Layer 2 of a small transformer language model trained on English Wikipedia (25 layers, counted from 0, width 128). Numbers have three digits each and are written without spaces.
A neuron's activation on a vector x is SiLU(gate . x) times (in . x), where the dot is the dot product.

Input weights of the MLP neurons that the questions are about. A number n stands for (n - 500) times 0.00062.
n32 gate: 455667515363429334406432484465670531407436559147480551646413312455532344422462559646347445504386592543388232552318549561481579391558269504480457579734686375276447583716676607428641209564280346322388354632512512672430775332680420546599461628640578485366461571576484402345764423653572643349691645716523468507583668368500508738546572439409303477566305350589293589413719519488519592361643
n59 gate: 497746572403632487611519347487402643587622520484530555401626610556464648523586415564341527376664487585475635533450522385442507494474520401639419448331554459623418453211553408487681516478667419510621534513436533457613533357467472429598490553447432272745481490525503444469543513451459328469500480549336572389292608652542683454487513317591569598374777660587434685526344181429317481559616
n68 gate: 604472617411385416557539577512547449565527672591382581608649801457389462504496492575409511142618346621485492442676422175452594270520586484455472508254578586441520516664492534508547558454654640700750256537639686409625545372532653376806415812531785376571412414610367286378319421565410426488735261439476504305539658343705555354405601221535598539621434630508706757390358535383563516620696
n86 gate: 411423635573571607554671469413436561515277527785527508655350263589729585519443349412409376393334584651478392639451250416366457481329547504614435624702447305703587354403429528710436422307500254385302504460595574647218398642667605466602547534493435556344411398541612392598433872326264403537583341391350441434343602465396718706387444428541417677539480395706508552527724664438402515403427
n134 gate: 468437729404463484701708270513323357484452561520671367513494670487537472364653333548604506471464396727481361401513551568559567468529537585385480640654455542513591191423544594552539475580604532398500545497624697558563517408460594365445520455506427529343513544523553238481544637403481375670642707711572261617584467656603455509425529316378342374470416584493364544436405516749603497692572
n136 gate: 324325769487896458474772844660579609174738448294639410480483513615640357675420388549663584504400576547746398676670727538793379450803570500661525547437463529529471384508614388458621480590608471458521348443736436197534387544367425521575509459219504578387521496529560228464329391431508545504334303241487452585450642619654612358354450463376167409577274673500308427435311467526483370776492
n138 gate: 321334460496712405659516291492399410619656758786449471787553534596479528604467287201423445536545553441340384701476677181376475472594764439504595546393678427314545318532210382593427608408584624512553560517319387641554428773500549446386450427411430171537600466605425512025487447563593351677742358525355538504359492612329666385378576577605617476546508277356457496420173416413318606568372
n198 gate: 623599487323145121166446396458475551488351364631448474438642553326597459401508392437391690405445420751591432672433450661543613458504650690741333543500822304647698688392332396324669475335569413466568661619695574655569561588422454705945362292396466616530491609625552413431496470604705392804544392461598548717479652586569781574176529622588458592410767283440526541592356421457412441562415
n32 in: 473525347540577443627483359468493539503490529525715572332639412497566497443504522440384409613273359550435393367681434451657449569532471207460450623397430465629539521462298364455567579245493569286553693644217688787303412416280577504413349635542279483366597525315389649547647711450389386500526414323529478449305366414550549462616642378660441552712471707504515609668500542737448493414411
n59 in: 475590620270466424574436315490396559567612497520500631471630674612510516500549326556552528446640300755458636373442394418550530661336500303673440406401574565578415529409510433659650366529503381712638490510431483562610364299443432695640450577413546378720383466730470532424527362487649432313401346490444517452377585400573584500575397516497753487223690433530469564432320336453386500465543
n68 in: 453402453474339545527536515689507404658536156500538534597511357500419371410238560414618564500390644462496552481496504707679382515392381433289407504515741489599603310763639575591511432467564453418507439361563284407575538600391456757339557544427440402430410652336624645504654500930719475584319372345605416632584544703406331425540842551569679643530374348552327622534555456538397363569332
n86 in: 580466529523165504546708397504426385576413450708565313500242488777562590273515352488504308514533694420544568516438478675481396515623531545376632450519478467640671456562473373703329627256332339575332569438676592383345597539515585289470508218430474624567576335441564566604547571500482654522477340473270354460456411466273662504467551618467795603538346335631446428742526865489603619460383
n134 in: 660550429524500386473585435468354535461296578474757367427380693398491463438520491384742417435351486503472403512477429402494497343378476622443559533610477497569535400343633426448509537421539330307459602669442621554438347452364431544589544386548306514598650518403629318442524604467388369503479571663477422576651509547541526368618523598554443460420437619442542472425535537574655630667614
n136 in: 423691636313457352281426547663727567378807673379440346170372347381413731525504615411525688463712483663626314718397545630652664360617339496738369667613397591521496529583640563488471679435727373394261475334689483395356361517457683597280218599553259311596521392459657369452226450368310599739443303590259358496665500483717637338383459434549475504534517539525348378595408274411575504774492
n138 in: 706658685732632516738677439628630524597547335280525525496500300657446496350732623508504481430456700447457650362307425756646343673564217604599266447596571591480377733563617265389416368641697457363544523721713553442378566413680488625492288433590314727656289632520443469719275428647476441512679684369492475546749556415610488357560429579748678449419521590765475457413600496341559324347585
n198 in: 342154664690633768632602645579475483637411612587436649719467370349560613618529542487434353605356554530480580400656316575555431484367682571642656521492406459315384558533374518525401504667449207525533463457513521253652491197610467466455585545672525329471521466307255406336699446721443618230643564453739547669529343572530418689748152393500521479648401624136176581513741410458661243581299

Each question shows a token from some text and the vector x that enters the MLP there. A number n stands for (n - 500) times 0.0044.

"oss": 526393404517502519541335538388623402364391448549620615463490436370403583680443373511647432583382388515420515596531476521623453567447539486586557481481607355450629438424767536450464467509577664448545364492527605399543605418426484459769500455628564492542402440492530561442525699461501598477497414516587572450488471687664570464458601536425410300444489534439438419520494363428503395410430
The two highest activations, in order: n198, n138

"itect": 603378383515473459533605442491383567400484453605236455663590500463410543411497459382508387579547441366459489468582512441429560404536500641558666611418537368616525542325554154597508466692459607577446427520531388603523453531609609400534364449610560530373488488444457523517507687448501507424346475596505358422528482638522523425558420475571478581431395545494518560327485543589568501595629
Which of these neurons fires most? n134

"n": 597474424296518534683425473400601570373478535459448489391506607509299428492487457566566537706555395510468664382571407434547451563548508462461579562387317385589458436515398541548485532552617439494325557465540534548460716454489578470420564709640550550489357557433491496605481547390481556476430609517555551520590529598506536469679582595442288484561507437496371407351669588470445533543397
Which neuron fires most, and how strongly? n138, at about 0.048

"u": 556465532375390568573312385400454427367374543470524643341496407423222410488509448622498521613458517391293438597546452373480548585545511446620589618410353306502504519595434559534540464433585348527420520438581584493556682500468466593514572530506436522467500555392609350645482508437392597394441610553603594463500531494603528570646509568489428369413455571569531422491436603423375523517428
Which neuron fires most, and how strongly? n138, at about 0.06

" to": 453441447551473532537455412495565652260382622538512576511386567439360359429502400471517537842545458525613542459469522396618448442527427532639496490477314492475501567612517419499531530473549520500303537457514577452534554443476479468667617497567487546456577538428628619472586420523453395470244441457418511453353651575495436580704357463583491422542584540559602427495539435438449294551444
The two highest activations, in order: n138, n68

" N": 452483553419460418603546596427511316496339544484379578444516555409495396619519401613545627673427440429484561434555513452524545596513529479380538693558390243487515425534455326565445642541485343544543564599551451589447545659512562502457549575677471528553380404425430642696477309315509532525393552464543545462681449537641567484457412717599326505541515466543449439442548533504458411498495
Which of these neurons fires most? n59

")": 533565536555482399717375375507733649382512458625487520418664573397414424540480595528655450717533541480456523463612445395604466587513287462653446519486480481585477450517485385480492600457465574463473431404557593504559627358439464418628741463496369611405385464326458525555599558380495544438424580447491466404496505751504455414513514600362452469525421385596563470413538493546509529587405
Which neuron fires most, and how strongly? n198, at about 0.027

"ied": 586595426487602481671540479538702457403502503554442705633433527398355430443541468498399550638420426441572558326692564488452584581557508474720565604457495419644456518513704503538566505658535601600348633446545566483505347479340527424540488528435477480540482545588605561474498636640533589478400427518581429441543572391548444419689410451569455607509538460570655509376397399469593682594553
Which three neurons fire most, strongest first? n86, n59, n198

"e": 646653447395294424637369539236595516483323444480568435513546500415364542497505378543463591680556541457434476474523326449547478626616454489575497541280384435624554379450572452607538543469525480493458516482472479485572577508565529509581664435467585455538531432500599419578642714488471611473433397454557659395562602685565444474660626564529365376534414474487496460525508593443421603509451
Which neuron fires most, and how strongly? n138, at about 0.12

" k": 524469434603375561528282386466460528532405520453496626371398678516333428439377461504593548609514502518635569547556504555498355490516537455490459516478492358517366444526520318445466480628630560389351308506506465115462680495493479433529564574701551594571354412547666572451447472406364546508391602598566487407626557649453540535516376532542543623468537694429467454547524569551503360418553
Which neuron fires most, and how strongly? n32, at about 0.065

"l": 551531506265606521499459446319589497426386665514497479308508382579490444578546456462584599734413374425322579431535458397612573655555624502436551531352514381502364474528550427411477572600643491515356521465525642423576576468557492420349621508536471578452410492372506467732352540479348569502372548394626534570449495605510567440655565576500390405453464486506486348431556522392525594502510
Which of these neurons fires most? n68

" g": 513394513467369448599406373491521455388418446488398503396436474555547363403456468423680421666512519551451475479508604421532424355492502454543494472436418315449486432538413417322445558661402557266360462536454504539544602387524576523569474562608480544547422482570616588583432285466394573425416720604511566458489522522406613486522425670467420485293592778468337599428474413497497450447666
Which three neurons fire most, strongest first? n68, n86, n134

"ig": 425441441497553463493437492530558390463382595500379605411626411528434479493342391458534562669537525533381696523663401425621415540541398510608668531366375354587411603397692613488437515471548452470540523464419404530534577498586564488587300558592533567530460423490567464384490629448383533488393593393581705516384533573440576380612428590351460340474541585497644396326510336501421581532382
Which of these neurons fires most? n68

"\n": 591507485375477497620312462502625679371432489475647431454508584573465427374461535437585506577445477488418566330476424392581363527452454407538537612411384516587536557484528285583399525505518470389473552440428465588591507517353416515555636434531536599455437495363563577521590460352345664417533480361524440372819554760502566472482342441487500365630445412599531389386304561455426501506433
Which neuron fires most, and how strongly? n198, at about 0.049

" 6": 597484441271327563684515417404541584354510566566556574396389514722465336597500550494598514613511520501509581527452531433590481548551424466582635534428462278687632553347523670383408576601576490553505461537527471538499817491521467449391574524419418459552494516600591546543560469292480679417398387461528585518485460613460492567459389506626476395476521396510477432355540393440508571557516
Which neuron fires most, and how strongly? n68, at about 0.057

"R": 566362470361524441601519447503657435386334451453580531313427562512516482443525480397539497494574402414431656426527428431559324489545613477536509482611326299439551437541425407539417517534463458519457384511440630297493677589485503460523399450572511635559454450471489577478524645251394481576296512433688543588490519682545746340593531627518409519582458402550569398438519577475476416487609
Which neuron fires most, and how strongly? n86, at about 0.093

" 188": 569498439406343546338399512442346496505639693542536436431389506310640430514497480522669343630516392506430528462516414481432470491500464569470583648559524298419505531372444492558552473464449608586415360439545530468447695464474477496637523476401550540469398714453485603530495602524388477540563675473430460378625598620612445375565497492632457555509682539423675507527477396499629610430658
Which of these neurons fires most? n138